Layer 2 of a small transformer language model trained on English Wikipedia (8 layers, counted from 0, width 64).
Take only the direct path to the model's output, skipping the later layers: a vector added to the residual stream pushes a token's score in proportion to its dot product with that token's output vector.

Output vectors of the tokens that the questions are about. A number n stands for n times 0.0042.
"ency": -106 -154 -56 157 -62 69 -9 -80 104 -4 -141 71 -5 231 239 -42 28 -76 -223 154 -52 156 -38 16 -163 19 -166 -169 -159 119 20 -169 -287 446 0 41 -207 -213 165 102 67 293 -74 -103 223 263 -161 64 62 197 103 -165 21 94 98 -105 -155 -44 104 75 108 213 -8 249
"Gls": 178 -52 -76 164 271 69 317 76 -117 153 210 -11 59 264 5 -106 94 -21 77 -293 -102 92 364 -73 -244 21 84 -25 72 162 132 29 -126 473 182 49 75 76 16 -68 80 128 25 -9 397 142 15 -60 149 287 -81 -138 347 -28 121 -97 -124 5 -74 -282 195 18 251 168
"eration": 44 38 141 148 230 77 0 -323 101 -285 7 -81 -92 200 83 -71 113 -67 -204 217 -397 -249 -29 -45 -185 -19 -152 156 -10 223 12 219 38 34 201 48 53 -132 -50 -106 153 85 -59 183 -61 178 -50 25 46 134 -7 83 16 -129 161 72 -103 -112 -19 146 140 230 55 242
"\n": 103 189 160 -165 55 29 118 137 -112 278 -45 71 123 -138 -134 5 -226 24 152 80 190 22 -40 -162 75 -197 -103 -19 8 209 -17 -14 104 -84 -108 -59 84 -113 108 -7 33 78 12 123 17 -83 -41 -134 -100 -119 -266 -213 -93 -33 -68 -31 63 188 114 70 -141 -4 -109 36
" few": -165 -104 71 102 -49 -114 22 43 85 36 -71 -253 -170 -20 163 -71 34 94 -332 -90 -303 -28 -143 -49 -10 87 -207 35 155 -40 190 -24 89 116 149 101 54 -50 -32 -23 -21 -116 298 119 38 97 -59 -55 233 14 106 158 140 -64 87 -109 -331 -137 40 -213 163 0 95 120
"\"": 188 -162 -47 -28 359 45 -101 94 -168 -282 -66 18 -195 -21 200 28 182 199 -48 -323 113 34 -130 154 7 -32 -36 98 -59 124 -12 -176 -4 142 171 -118 -209 -56 -42 16 168 163 -110 132 15 39 4 -109 101 329 -157 -226 47 -186 -30 36 -73 82 -5 199 109 -77 29 -199
" are": 97 32 -33 115 11 -186 57 -3 139 33 49 141 -88 65 105 12 -58 44 120 16 -46 -39 -200 -139 24 -74 -74 -57 -62 113 -31 -69 117 193 132 -46 -26 -52 -73 -297 257 38 81 69 232 -69 54 -149 95 -146 -89 87 77 -116 129 14 -199 -27 152 -263 -94 -20 13 -13
"bul": 81 -272 98 285 103 -177 -74 -62 117 67 44 87 75 276 52 -13 -35 -158 86 47 117 -49 62 -28 -178 150 16 223 6 -96 106 181 -232 187 -29 50 238 -34 -28 134 -120 17 48 61 18 106 -242 -77 243 -34 12 0 33 -4 -85 20 -178 104 -17 -49 -76 -37 327 19
" lake": -180 12 142 156 148 -133 172 -187 50 164 26 0 -175 153 33 -71 21 17 -272 -162 58 38 98 -79 -49 -21 -20 247 -45 23 108 50 -140 255 83 33 102 -198 21 -76 -150 260 26 -183 104 32 12 165 133 127 -6 110 52 -149 -96 23 -154 138 72 -294 191 -118 233 126
",": 148 89 -51 -144 -38 138 -38 108 219 -106 -181 -30 145 -137 -18 71 -179 61 150 -83 48 -79 -27 110 94 -63 18 -72 -111 -160 -153 -73 160 -54 -56 -113 -46 -128 -166 -32 71 -230 12 148 24 -116 82 -133 -40 -94 -187 -22 -213 -138 -66 81 74 96 83 -22 -8 68 158 -14
" until": 71 -32 -148 -30 -113 -67 -49 21 170 -78 -70 -7 40 79 -58 -24 0 130 -83 -148 30 -63 -83 221 -24 -19 -42 24 -172 -98 142 3 -15 47 -79 113 -40 -74 -167 -108 62 35 159 109 0 -38 62 34 20 41 -182 29 -71 14 -25 -65 -127 -149 142 78 29 0 -185 99
"enh": -202 -50 -164 -97 -79 -34 -74 -127 258 -63 88 37 -103 58 -157 -18 70 23 -164 -189 -232 -8 349 -154 -209 -18 84 11 -43 253 210 -215 -146 170 -156 20 19 -61 118 111 -56 0 11 -313 346 84 35 148 158 -29 -84 4 47 158 0 -55 -169 -82 -180 245 -40 52 4 33
"sson": -60 -63 -119 -201 214 145 17 164 271 124 198 13 -182 165 124 9 -47 -189 -45 36 12 -97 310 -77 -206 67 -68 -180 -21 211 103 176 -38 142 -69 -37 -78 -35 -42 15 56 76 -50 -293 101 -29 -149 -71 -19 107 50 103 251 4 242 -190 -40 -28 -124 72 69 -254 -19 0
" RO": 90 -113 31 52 204 59 79 76 -86 118 48 -164 -154 69 21 -38 51 37 -95 83 53 17 86 31 -18 -6 84 -2 39 49 47 172 19 72 30 -28 77 43 117 0 -171 -111 -24 18 85 119 -126 -85 120 -6 90 144 123 -63 188 -108 -28 -216 -30 -191 138 -54 -51 -38
" BC": -3 7 -40 32 -25 -3 169 -29 43 -3 167 -47 -168 69 -49 -16 30 -120 -184 0 191 210 127 136 -18 -117 152 74 -118 74 117 -43 120 56 88 90 -88 118 9 -130 -129 132 8 138 89 207 -48 197 133 -15 68 122 89 -150 -98 -163 -209 -169 29 50 164 -8 116 -62
"ibi": 49 -71 -317 -20 97 -55 -52 -133 104 -84 0 -4 -294 133 255 -24 34 -41 -303 43 -144 -166 -41 -132 -174 48 -135 -48 -43 -54 -62 15 -14 130 -79 -92 82 -120 -2 66 -11 97 25 126 26 301 -294 -42 32 4 -152 12 178 176 -88 -26 -147 -42 -77 -44 -83 208 101 69
"ed": -85 -292 -7 -120 -41 13 -119 129 201 -26 -25 -99 -213 131 -68 13 -189 79 -60 247 -34 -30 21 142 -66 -175 -144 -43 -210 -74 -25 -72 120 -44 133 41 0 68 -10 241 -241 52 -3 -90 75 12 94 60 -149 -21 -105 8 214 -64 -49 75 -12 54 -70 -69 -201 315 -272 82
"tain": 154 -310 0 60 257 -178 85 -85 37 50 -179 -50 -20 381 -224 -42 123 -212 -5 8 0 114 172 211 -125 -153 36 147 -179 153 -95 197 22 113 197 200 239 -82 3 43 -52 210 35 -126 220 197 -161 -83 -79 68 127 -19 141 -26 333 -234 221 23 -85 -207 -157 -281 54 136
"mate": 99 -185 -17 -213 56 -246 91 99 75 -165 31 -148 -370 316 49 -12 -30 143 42 265 46 -97 -77 148 -108 145 -153 -238 -4 -151 109 121 45 24 93 -105 26 192 -77 -26 -81 149 315 -292 256 330 -120 -26 71 132 -140 191 275 53 133 -121 176 43 -25 80 -88 -131 77 -202
"-": 129 81 -89 -128 -45 164 19 137 -65 -136 57 -56 171 -123 -55 44 136 75 113 108 0 86 -140 3 74 -118 -54 155 83 -232 -180 89 184 -62 -34 -83 -167 142 -107 106 -137 -102 -145 59 -140 -50 156 104 -109 43 -171 -25 -118 -98 -94 137 35 98 158 -4 -89 109 -70 129
" ratings": -8 -18 207 181 77 73 158 -258 283 -226 -221 -77 -73 -21 35 -65 253 146 -57 113 -75 25 -169 -160 -76 58 83 -61 -133 29 128 182 -20 -49 48 171 152 93 163 -66 -222 109 -39 -185 126 134 -150 -47 143 123 -23 -35 215 -99 192 0 17 -196 291 4 182 -56 0 41
"ge": -7 69 148 -66 293 -25 12 -284 100 70 192 117 87 66 4 14 -135 -106 -65 100 -135 36 27 50 -102 42 -155 -25 75 -74 -37 110 -157 204 66 50 20 -68 -133 103 128 57 6 -64 -133 -41 -114 -133 202 150 11 -139 -141 -20 -93 86 15 22 -94 357 -46 -214 -167 53
" possible": -77 -112 -103 39 134 10 35 -77 47 7 -147 -178 -108 62 118 -30 60 151 -238 -260 -151 29 -40 20 -14 54 -103 -9 -39 25 54 -4 35 103 257 171 304 64 72 34 41 82 211 7 97 79 -30 110 170 -102 43 72 116 -29 73 -9 -77 -270 103 -58 294 -102 11 57
" where": 31 -76 -94 -74 -84 -163 0 -6 161 -179 123 -40 -105 168 39 -7 60 166 -161 -242 86 -61 58 153 10 -53 -86 -53 -55 -103 113 -49 -145 8 -42 77 27 -96 -45 -199 -9 116 89 15 238 55 -3 -90 -44 -66 -161 91 -129 -10 -157 -21 3 -85 88 23 18 -158 -15 21
" GS": 27 -16 -141 235 -59 -29 -3 -23 -30 18 2 -190 -234 159 -101 -61 135 -82 -78 -64 48 107 30 -132 -19 22 -31 -163 -40 6 101 227 -46 171 53 95 172 53 97 -61 -74 34 68 23 -112 115 -89 27 95 3 52 -79 22 10 103 -176 -52 -43 -26 -196 -21 37 -93 -103
"Scientific": -85 -159 -124 268 132 -25 217 68 -186 -160 177 5 -189 178 378 -34 115 -280 -364 92 -342 125 -117 -95 -188 10 153 161 40 -27 61 -162 -178 12 28 -25 190 26 157 4 -119 143 -184 -31 76 237 -349 177 107 110 -73 137 17 -58 225 -24 5 -85 253 -124 -11 -6 104 37
" •": -12 -285 -197 -30 78 122 125 -69 91 156 76 247 -332 211 46 -42 -128 270 -54 -23 87 59 196 -67 -79 136 134 137 9 31 -33 20 110 -87 12 -105 66 256 266 -189 -98 14 -101 -132 60 186 -53 27 27 94 122 -4 -63 166 -150 -3 -20 8 216 -170 -61 92 73 20
"ords": -92 -162 -116 -66 33 263 0 -25 173 -9 -47 -43 -52 -102 27 -79 183 176 -256 -104 -95 280 162 12 -145 148 124 -45 -3 335 -73 30 -215 112 -56 60 253 154 -23 0 186 128 -48 57 5 230 -45 224 -46 29 -106 -114 314 5 67 -97 -362 -168 165 -228 -10 -42 -13 209

Output weights of attention head 0. The head adds the sum of these rows, row i times number i of z. A number n stands for n times 0.00059.
o0: -74 -171 -104 2 -158 -3 103 159 37 -151 -108 36 -160 226 160 -67 108 45 -102 164 -9 90 -31 58 133 183 -188 182 182 -54 -178 -91 13 -63 97 192 134 198 -118 -174 -366 31 -106 -100 -99 3 -70 52 -137 98 36 206 -4 -84 -192 -19 163 -124 79 56 -26 -70 104 26
o1: 77 -22 301 -284 -148 -85 -172 -10 172 -144 80 -79 -66 -109 -10 -36 -81 -126 266 135 -44 56 -154 -196 -63 21 -177 -141 94 45 150 97 38 60 -23 11 -25 265 23 70 58 80 3 -13 27 131 128 110 0 -168 -252 280 -190 -94 -91 -124 212 -179 232 188 6 -155 124 78
o2: 143 139 4 135 71 -277 -51 139 -111 98 96 174 57 154 -122 -266 -136 68 -33 -34 177 37 20 20 -123 -63 227 -46 87 265 122 71 -74 -157 29 13 -10 -28 77 12 102 -22 61 -56 181 113 -281 -81 86 -250 170 -118 -19 59 -39 -189 173 229 167 -27 107 -108 57 -142
o3: 64 -154 172 -138 82 -190 -131 29 259 -61 89 17 101 -59 97 29 -85 -16 -3 171 196 -43 4 -106 -9 -80 189 -80 22 37 -261 -146 -102 10 -68 -305 -124 163 13 217 93 -174 -45 -327 -116 -18 -80 -73 143 393 -73 32 17 -39 156 55 94 105 32 -119 -41 177 -41 -61
o4: -28 -58 -251 -194 67 346 121 20 -251 103 36 73 -424 -2 -23 157 112 93 174 -26 163 -30 -40 -74 -46 76 308 -104 -68 -55 -99 -213 159 27 293 -17 -102 159 -55 -47 -64 -119 104 -75 -123 181 171 66 34 -50 241 149 33 70 215 -68 193 -134 39 -78 441 -250 164 -52
o5: 40 94 77 -114 263 66 -87 -47 -210 230 49 181 34 68 47 72 -53 166 54 -188 274 -107 90 74 -111 -53 -21 -88 31 132 -98 43 46 -164 -128 -121 -145 -96 -202 -180 23 -107 -194 63 -44 90 -43 -169 -37 152 -309 10 -13 158 -22 -134 38 1 -56 -137 -179 -219 105 93
o6: 95 -34 4 99 107 -33 -5 61 254 17 -22 29 6 33 344 -61 54 -103 -42 -235 21 143 -112 -124 81 -145 -193 59 -27 -2 -38 32 17 286 -472 -75 33 -68 -69 17 133 -194 -217 132 -75 14 91 42 32 -227 -255 108 21 -89 254 -176 -121 115 -37 -302 -61 -143 -183 -203
o7: 150 9 -53 -62 265 -45 -18 79 88 251 156 115 -102 129 114 -288 -209 218 246 20 -159 -31 -134 -8 79 89 -147 -219 256 78 166 220 79 83 257 -70 12 243 -210 -209 160 -15 196 21 113 -40 43 28 -72 60 -7 -83 -277 -206 40 10 -26 100 -47 -34 -2 55 -2 78
o8: 120 -252 26 88 111 40 114 -199 110 149 -105 102 -67 -51 135 -11 -368 199 50 3 -173 140 25 -116 -114 -30 284 253 -166 59 -195 -36 39 -38 -278 -67 -44 -218 38 73 -137 106 98 113 88 49 -158 1 -134 267 -197 -79 -397 3 -208 -95 -101 -99 -93 -185 111 147 41 -47
o9: 115 -13 -188 -10 290 74 -264 114 -72 50 60 116 23 7 62 29 90 231 88 148 166 -72 1 -169 101 24 -105 -35 -28 -27 -145 -22 -61 287 46 108 -344 -16 -176 134 63 -104 -225 -249 219 -59 36 108 174 14 -135 -55 -80 -132 -160 168 -189 58 -210 -31 -66 148 8 91
o10: -102 -62 -397 -144 59 106 162 -13 -327 -66 255 -25 -266 -65 229 292 7 22 -101 125 21 -139 -181 -26 -18 -31 -158 38 -3 77 49 -43 96 4 -307 -18 -65 -114 146 93 -20 -26 65 -262 228 86 84 154 -67 27 -74 11 -88 107 -110 65 -36 -237 137 21 110 -84 -197 -51
o11: -72 -60 -18 64 -49 -22 -246 32 37 -293 -252 104 -179 -153 -30 95 -96 20 -198 62 227 91 -85 -148 -84 -264 96 206 -226 -49 -40 248 88 239 236 -81 12 -70 44 106 181 -51 -70 -74 -82 -19 -168 -115 -36 172 125 -250 97 -88 16 -52 -114 -68 159 -16 136 227 -265 -133
o12: 68 -55 77 48 -21 -73 137 19 -71 -139 -7 277 -61 19 98 -154 47 122 -56 -385 117 184 -133 1 -156 -319 -216 144 156 16 29 -59 85 -41 -161 122 -137 92 -112 143 -67 -120 152 -154 16 93 137 -15 228 109 -95 48 -293 -222 -173 -114 36 47 196 -156 -50 163 40 73
o13: 140 -124 -390 55 -98 20 -51 139 198 -250 130 -74 87 6 182 127 -101 199 49 -153 -9 34 -19 281 -103 -121 -26 -99 -69 76 -106 -59 -80 32 -377 31 38 -57 -107 -103 64 194 60 -113 3 -31 155 128 -179 -96 -26 -168 -4 156 84 -49 -109 -200 45 364 256 210 2 -97
o14: -23 -166 -22 94 430 87 59 97 69 268 -313 -66 -74 -87 -142 -100 107 16 125 -100 123 16 99 12 -89 -144 183 62 55 183 -107 -66 -162 167 -267 -19 179 150 322 -74 76 252 59 48 113 -108 -231 -123 243 113 74 53 86 148 -212 261 75 77 -127 -39 128 276 56 39
o15: 101 -163 97 -164 193 -10 174 -84 207 175 143 -25 114 -16 165 -210 -25 -13 81 10 -15 -259 -23 -97 -86 -85 233 120 3 120 87 -39 5 -161 -117 -66 -40 -26 -114 -162 132 41 280 132 118 -208 -53 44 -68 -9 -173 -295 -45 -9 -134 -20 44 -74 97 -158 112 44 149 29
o16: -101 99 125 179 70 -104 -62 -100 -231 50 -11 95 33 -271 -200 -245 -101 -186 237 -134 -67 -94 153 172 -257 -65 106 56 70 149 134 -17 -157 12 -57 -353 -30 24 -166 -189 -298 -151 -124 -197 -162 -194 133 -19 -215 121 218 12 231 16 -45 -56 360 242 -183 -144 105 -36 116 -30
o17: -176 -173 -207 -5 -72 -132 137 -83 -88 62 -199 -124 1 69 244 32 103 -197 36 53 -188 60 79 -86 56 373 -140 -175 76 -224 -89 168 -63 -67 -124 3 14 -36 181 205 66 3 160 30 -179 71 9 -138 -49 -93 42 -52 52 31 -116 175 106 149 -63 -111 157 244 -85 -46
o18: 178 -55 20 -193 -152 223 135 138 -4 14 -17 -91 -44 -139 42 -177 -84 -58 -44 -272 29 -103 305 10 -18 -154 -104 -34 -54 44 97 20 -82 0 -96 -53 122 111 -50 38 -113 -114 -6 -243 -113 75 -135 -304 278 -153 293 252 61 -4 33 -119 114 332 -205 51 -32 43 -253 -14
o19: 35 -32 29 -76 -85 53 -132 -139 -196 336 -189 -37 -19 67 -2 -87 -73 127 48 -26 155 160 -89 127 -119 -85 308 73 -98 53 -3 -219 -3 -213 3 -75 49 56 -186 285 -50 -8 231 61 -168 -245 97 -9 -64 -27 -129 -48 201 271 -56 -21 145 25 58 47 -205 200 139 152
o20: 44 -106 -85 0 63 -63 174 141 -67 202 220 86 37 -232 8 -45 -77 -82 -53 15 -124 -10 24 1 140 149 145 -27 87 129 14 51 -261 266 162 -43 -125 78 -167 12 109 287 -207 12 -117 94 -29 50 -284 197 74 -203 2 12 -207 153 40 -27 219 -22 -46 -192 -245 -89
o21: -228 -171 -21 -205 -33 23 -34 -128 117 200 -102 40 -42 115 123 -57 162 161 40 185 -41 441 -162 -12 -115 -59 125 -50 114 124 150 183 249 -189 -194 75 -132 60 205 168 55 -334 -44 -54 -166 -111 -98 122 -90 -140 280 -2 135 -37 -244 -12 -25 -7 213 -101 79 89 70 124
o22: 63 -119 -96 308 34 -11 178 -120 -120 -157 196 293 -83 108 92 47 -104 -31 -177 -138 -42 111 -9 -23 -54 361 296 -163 93 77 -106 -177 -140 99 -144 -380 125 -324 -21 142 -6 129 -211 -18 -52 -75 165 -30 -4 23 -71 -205 -223 -18 90 244 15 -105 7 -292 -145 -84 165 23
o23: 149 -41 -186 162 102 -134 110 97 -44 -81 -78 -112 -87 66 -77 202 31 183 236 29 124 52 -189 72 258 -345 10 -137 189 -33 -96 -241 -4 -427 -51 -12 146 110 51 -32 -229 287 -20 63 -104 121 202 21 -116 -37 -74 -53 -100 -198 99 -262 198 241 0 43 -18 58 98 -48
o24: 94 75 -35 -96 -5 198 -39 217 57 53 49 25 44 323 17 58 129 16 186 -69 -26 94 -2 10 -1 -1 117 68 -18 100 58 -95 2 -2 -43 -52 102 190 -90 -12 53 -163 123 37 199 215 125 236 135 98 4 71 22 19 -29 -35 35 -55 -132 58 -146 73 120 63
o25: 124 231 119 190 31 -116 63 -191 22 27 105 -51 -69 -79 108 37 -48 99 268 -252 -27 -50 -89 25 -24 68 -147 -51 -113 119 75 -57 161 210 164 -99 -42 -122 -182 100 -81 194 191 -68 -22 57 198 19 52 -35 -134 -157 18 -273 -176 -205 225 21 92 72 -177 114 -5 -177
o26: 74 -221 72 -84 158 117 98 -68 -186 -81 110 -228 35 464 -131 171 -184 -350 -26 -116 -249 46 198 -102 -146 -87 246 26 -128 -4 12 187 -349 3 -22 -67 -124 35 65 -300 100 145 -33 -155 143 137 75 118 -22 137 -41 -220 246 -10 150 113 -10 -2 -140 183 -57 -24 2 -143
o27: 5 143 -210 13 65 131 -48 181 -108 95 -76 85 -286 -80 -218 -40 84 20 9 89 -43 389 36 48 295 37 -137 -325 -61 -134 212 145 115 -168 215 107 -90 -8 -263 68 18 5 -51 228 -209 107 83 -107 104 -46 17 -27 -27 -192 46 118 -48 -350 -75 -230 -57 50 -186 100
o28: 134 76 -83 -165 -153 195 62 249 164 -69 -154 22 160 -25 254 126 -76 129 34 112 220 -42 134 -180 251 -152 -109 -32 68 -55 -229 -32 25 100 -124 180 164 -29 -40 42 -27 68 -378 2 -105 76 -209 36 -21 -12 189 -122 75 -158 -217 -14 -46 67 -244 14 -146 145 -12 33
o29: 127 -168 -410 -124 129 16 4 26 38 -139 -116 -48 -250 -119 -34 155 366 118 -388 -8 189 149 120 271 301 99 319 -177 30 85 11 72 -7 63 -217 101 184 96 -43 0 -190 -54 107 -5 -91 110 182 -58 -30 337 -17 239 184 343 -43 -54 -32 -150 -103 -94 -134 46 -11 -72
o30: 23 38 33 -347 219 -140 -177 -9 255 -238 159 171 -73 171 243 -119 -96 -40 37 -361 -36 -300 -153 215 -51 122 146 -17 203 -178 147 -87 -181 15 -170 -91 -127 -137 243 -108 97 -125 -81 -111 298 -110 14 -84 -215 53 95 26 -73 105 9 135 12 -132 -30 124 -43 -29 125 -120
o31: 40 44 -197 -115 -293 82 -11 75 -52 -223 15 -83 59 141 -164 33 73 -15 -48 -211 -70 -120 -96 -25 -103 -21 26 28 20 -279 3 -193 -65 13 -4 -27 -321 88 25 17 65 -94 167 -16 -111 -191 174 -177 18 174 -7 107 -100 211 162 89 154 21 180 316 -22 141 -19 -142

Each question shows a token from some text and the vector z that the head gathered there. A number n stands for n times 0.0043.

" wing": 50 78 10 76 21 -67 47 17 16 -10 -5 6 44 71 18 35 -29 0 -20 -62 38 -87 26 20 20 63 -60 26 66 43 -14 0
Pushed down most: "tain"

",": -28 97 -65 37 -33 -29 150 252 125 11 -66 -31 48 80 27 59 -27 1 39 13 -48 -44 80 46 14 59 -9 93 -29 -14 58 -16
Pushed up most: " are"

".": 23 41 -40 -14 -27 -31 -20 34 -3 -29 -5 14 -9 -21 -42 52 -60 -34 6 -68 -19 -14 -49 2 -3 -2 50 93 -41 -12 0 15
Pushed up most: "eration"

" Air": 29 77 -12 59 -15 -25 2 9 1 42 8 21 2 123 3 -26 -31 10 -32 -8 -37 -28 -29 40 -10 56 -111 24 83 -60 -80 36
Pushed down most: "Gls"

"in": 90 45 -1 -103 28 -80 -81 -65 -47 37 9 54 94 18 -3 -136 -79 -27 -66 44 3 -27 -73 133 37 73 -55 81 102 -8 -130 2
Pushed up most: "-"

" |": -37 -2 90 109 -88 166 39 1 20 179 -76 44 213 -251 -15 -40 121 -154 27 -23 21 -64 150 60 59 153 -5 38 127 -102 -189 -138
Pushed up most: "\n"

" family": 10 29 -32 -24 -25 -16 -24 22 -3 -41 23 21 -25 -16 -29 57 -62 -34 -4 -62 -17 7 -50 -1 -1 -12 60 99 -46 -1 15 -11
Pushed up most: "eration"

" floor": 21 24 19 -30 58 -17 16 15 34 -26 -2 60 40 -8 10 47 -32 -99 54 -20 -37 -36 -6 -15 -20 -53 -22 -8 -7 30 8 2
Pushed down most: "ge"

" 51": 30 -6 58 -114 63 7 78 -2 104 -111 -16 141 30 13 -15 99 73 -121 2 -24 14 18 -57 -94 -122 -54 -57 -130 -55 -1 27 1
Pushed up most: " lake"

" second": 39 41 -17 51 53 22 -8 50 30 20 4 -36 -12 19 91 20 19 -46 68 -60 25 -53 -65 -43 50 -20 -1 -26 -8 48 96 35
Pushed up most: "sson"

"^": -26 -28 82 -20 -51 -3 49 -50 48 -31 22 71 43 -28 -17 -29 -11 9 -21 -14 -38 -13 105 42 0 9 -4 12 25 19 -18 -46
Pushed down most: "mate"

"\n\n": -74 20 79 -52 -26 100 149 24 -5 -69 112 0 189 43 -236 -45 49 -67 -1 -52 -51 -36 231 21 35 24 15 79 -85 -53 38 22
Pushed down most: "ed"

" The": -2 -8 -39 -28 26 -26 44 4 11 -48 3 -15 -12 -17 -45 40 -46 -13 30 -102 -30 -36 -16 -10 10 -16 19 81 -27 74 26 -17
Which two tokens does it push up most, strongest first? " few", " possible"

" label": 17 78 -51 -47 18 32 11 -15 27 -18 -16 -32 28 45 -27 78 -94 -35 -27 -13 -22 -12 -47 4 10 -13 4 64 25 22 6 53
Which two tokens does it push up most, strongest first? " until", " where"

" 32": -69 0 127 17 -141 40 55 -15 72 65 22 118 86 9 -6 -23 19 -19 -29 33 -2 0 80 39 -49 91 -57 -55 52 -99 -7 -84
Pushed up most: "\n"

"ph": -71 -76 132 199 170 -111 -2 92 -78 170 -124 -99 -201 209 -137 -147 243 79 268 -4 -365 -41 -222 150 -37 37 -258 -42 -83 -246 46 239
Which two tokens does it push up most, strongest first? ",", "mate"

" Dr": 24 72 28 64 35 -39 -23 11 -1 3 -15 -2 -31 126 31 -55 13 20 12 -16 8 -37 -14 55 27 41 -57 43 85 5 -20 10
Pushed down most: " lake"

"s": -1 77 -59 15 -35 -59 41 31 -1 -39 -34 -17 24 32 -110 44 -8 -48 -2 -117 -18 -105 6 60 27 91 58 112 -2 13 23 -9
Pushed down most: " •"

"|": 21 -39 116 4 -22 112 22 -112 -91 -148 25 -58 78 -39 -47 54 26 -167 169 -84 -171 120 137 -8 11 -63 93 -47 18 59 -56 -77
Pushed up most: "tain"

" Mc": 34 92 8 -48 48 -129 -7 -67 -61 109 -7 115 115 98 -60 -139 -33 -68 -8 57 -67 36 -78 129 -24 8 -117 30 95 38 -156 67
Which two tokens does it push up most, strongest first? "-", "ed"

"\n": 33 15 19 -13 60 32 26 -29 10 -121 -3 39 24 -72 35 12 24 -43 68 -49 -27 65 97 35 -29 -21 71 17 -21 97 -58 -88
Pushed up most: "tain"

" living": 60 16 -27 44 125 1 9 -2 77 0 36 18 -22 -8 51 45 -53 -24 36 -28 -38 -24 32 -10 30 -46 -8 1 -6 104 64 -19
Pushed up most: " •"

" Gar": -18 48 8 42 -22 -8 -5 -4 1 -19 -53 61 33 -3 32 -15 35 8 72 34 -17 23 21 67 -47 38 -20 23 70 6 -69 -23
Which two tokens does it push up most, strongest first? "\n", "ed"

" appears": 37 9 -27 29 21 -40 57 -1 -14 -25 -56 40 -16 -58 -10 -49 0 9 33 -63 -39 -29 50 45 -8 -30 8 90 -10 79 8 -43
Pushed up most: " GS"

" honor": -16 56 -3 -41 75 -4 -31 -13 33 15 59 29 45 31 21 4 -3 -86 -7 -37 23 -68 18 -45 -3 10 37 30 -66 30 29 21
Pushed up most: "\""

" back": -96 56 -1 -98 87 3 -72 50 42 3 96 16 18 55 -55 24 56 -139 -67 4 125 -73 32 -62 47 48 117 65 -135 -29 41 44
Which two tokens does it push up most, strongest first? "Gls", "\""

" \"": 57 51 53 -66 31 -78 36 65 22 -39 -9 5 93 37 -2 12 10 -64 28 -67 20 -116 77 19 -15 81 -18 2 -3 16 56 -33
Pushed down most: "ed"

" Field": 39 87 -10 48 7 -45 16 18 -5 21 3 20 25 91 0 -18 -49 -12 -15 -23 -16 -50 -26 20 9 46 -96 46 68 -32 -53 25
Which two tokens does it push up most, strongest first? "-", ","

"=": -54 -5 61 -52 -19 37 126 -35 -21 -88 84 24 137 4 -212 -63 45 -39 -7 -81 -27 -32 196 14 22 -6 29 62 -82 -3 44 -3
Pushed down most: "ed"

"\"": 56 13 22 -66 65 -48 20 36 33 -52 -2 -47 3 10 -65 10 -39 -45 48 -176 -18 -134 1 47 23 -7 88 99 -54 43 35 -23
Pushed down most: "\n"

"}": 10 8 65 10 -17 47 18 -26 7 -104 64 27 76 -51 -17 7 -70 91 -28 -21 -61 67 31 55 -34 -16 -21 24 -17 -51 -13 24
Pushed up most: "Scientific"

"os": -39 -31 -83 -109 -138 28 34 -58 100 5 36 -121 -2 116 -46 -54 -58 32 146 11 -25 39 30 -68 20 -43 44 55 37 175 123 52
Pushed up most: "enh"

" a": -8 -13 31 -23 91 16 5 9 27 -43 29 -22 46 -15 8 35 -12 -32 58 -76 19 -30 -4 -48 16 -28 16 66 -68 54 22 2
Pushed up most: "Gls"

"ise": -7 40 -58 -58 74 -25 30 -81 52 -67 44 44 28 19 41 -5 -33 1 4 5 45 34 67 38 -36 16 30 52 -17 74 -69 -14
Which two tokens does it push up most, strongest first? "ords", "Scientific"

"rey": -52 63 230 62 7 -196 -81 -21 -81 89 -130 -40 -25 158 60 -50 195 31 181 108 -186 -119 -238 63 17 60 -138 -42 33 -301 -76 84
Pushed up most: "\n"

" of": 24 20 13 -26 66 -27 13 23 13 -34 11 49 48 -9 15 56 -30 -104 54 -38 -26 -45 -5 -4 -14 -60 -20 -3 -12 64 19 -1
Pushed up most: " BC"

" See": -38 4 43 94 -86 136 17 -22 6 15 89 80 168 -9 -19 -15 -7 42 -23 41 -8 70 44 80 -69 69 -55 42 21 -86 -53 33
Pushed up most: "\n"

" front": 46 75 5 -22 73 -43 43 -1 79 -32 9 128 28 -2 -1 22 -61 -68 -3 -19 -46 -74 7 2 -45 4 -29 -18 -9 -20 -39 26
Pushed up most: " ratings"

" 16": 13 14 54 -23 64 47 19 -25 -14 -73 -64 35 54 -99 34 -19 69 -61 91 -29 -11 -3 95 34 -24 32 56 89 -17 51 -113 -86
Pushed up most: "tain"

"rated": 30 24 -21 -18 -8 -40 -59 52 -18 -66 29 28 -19 -39 1 62 -72 -10 42 -95 -41 3 -61 -19 -35 -25 31 76 -34 -38 38 8
Pushed down most: "\""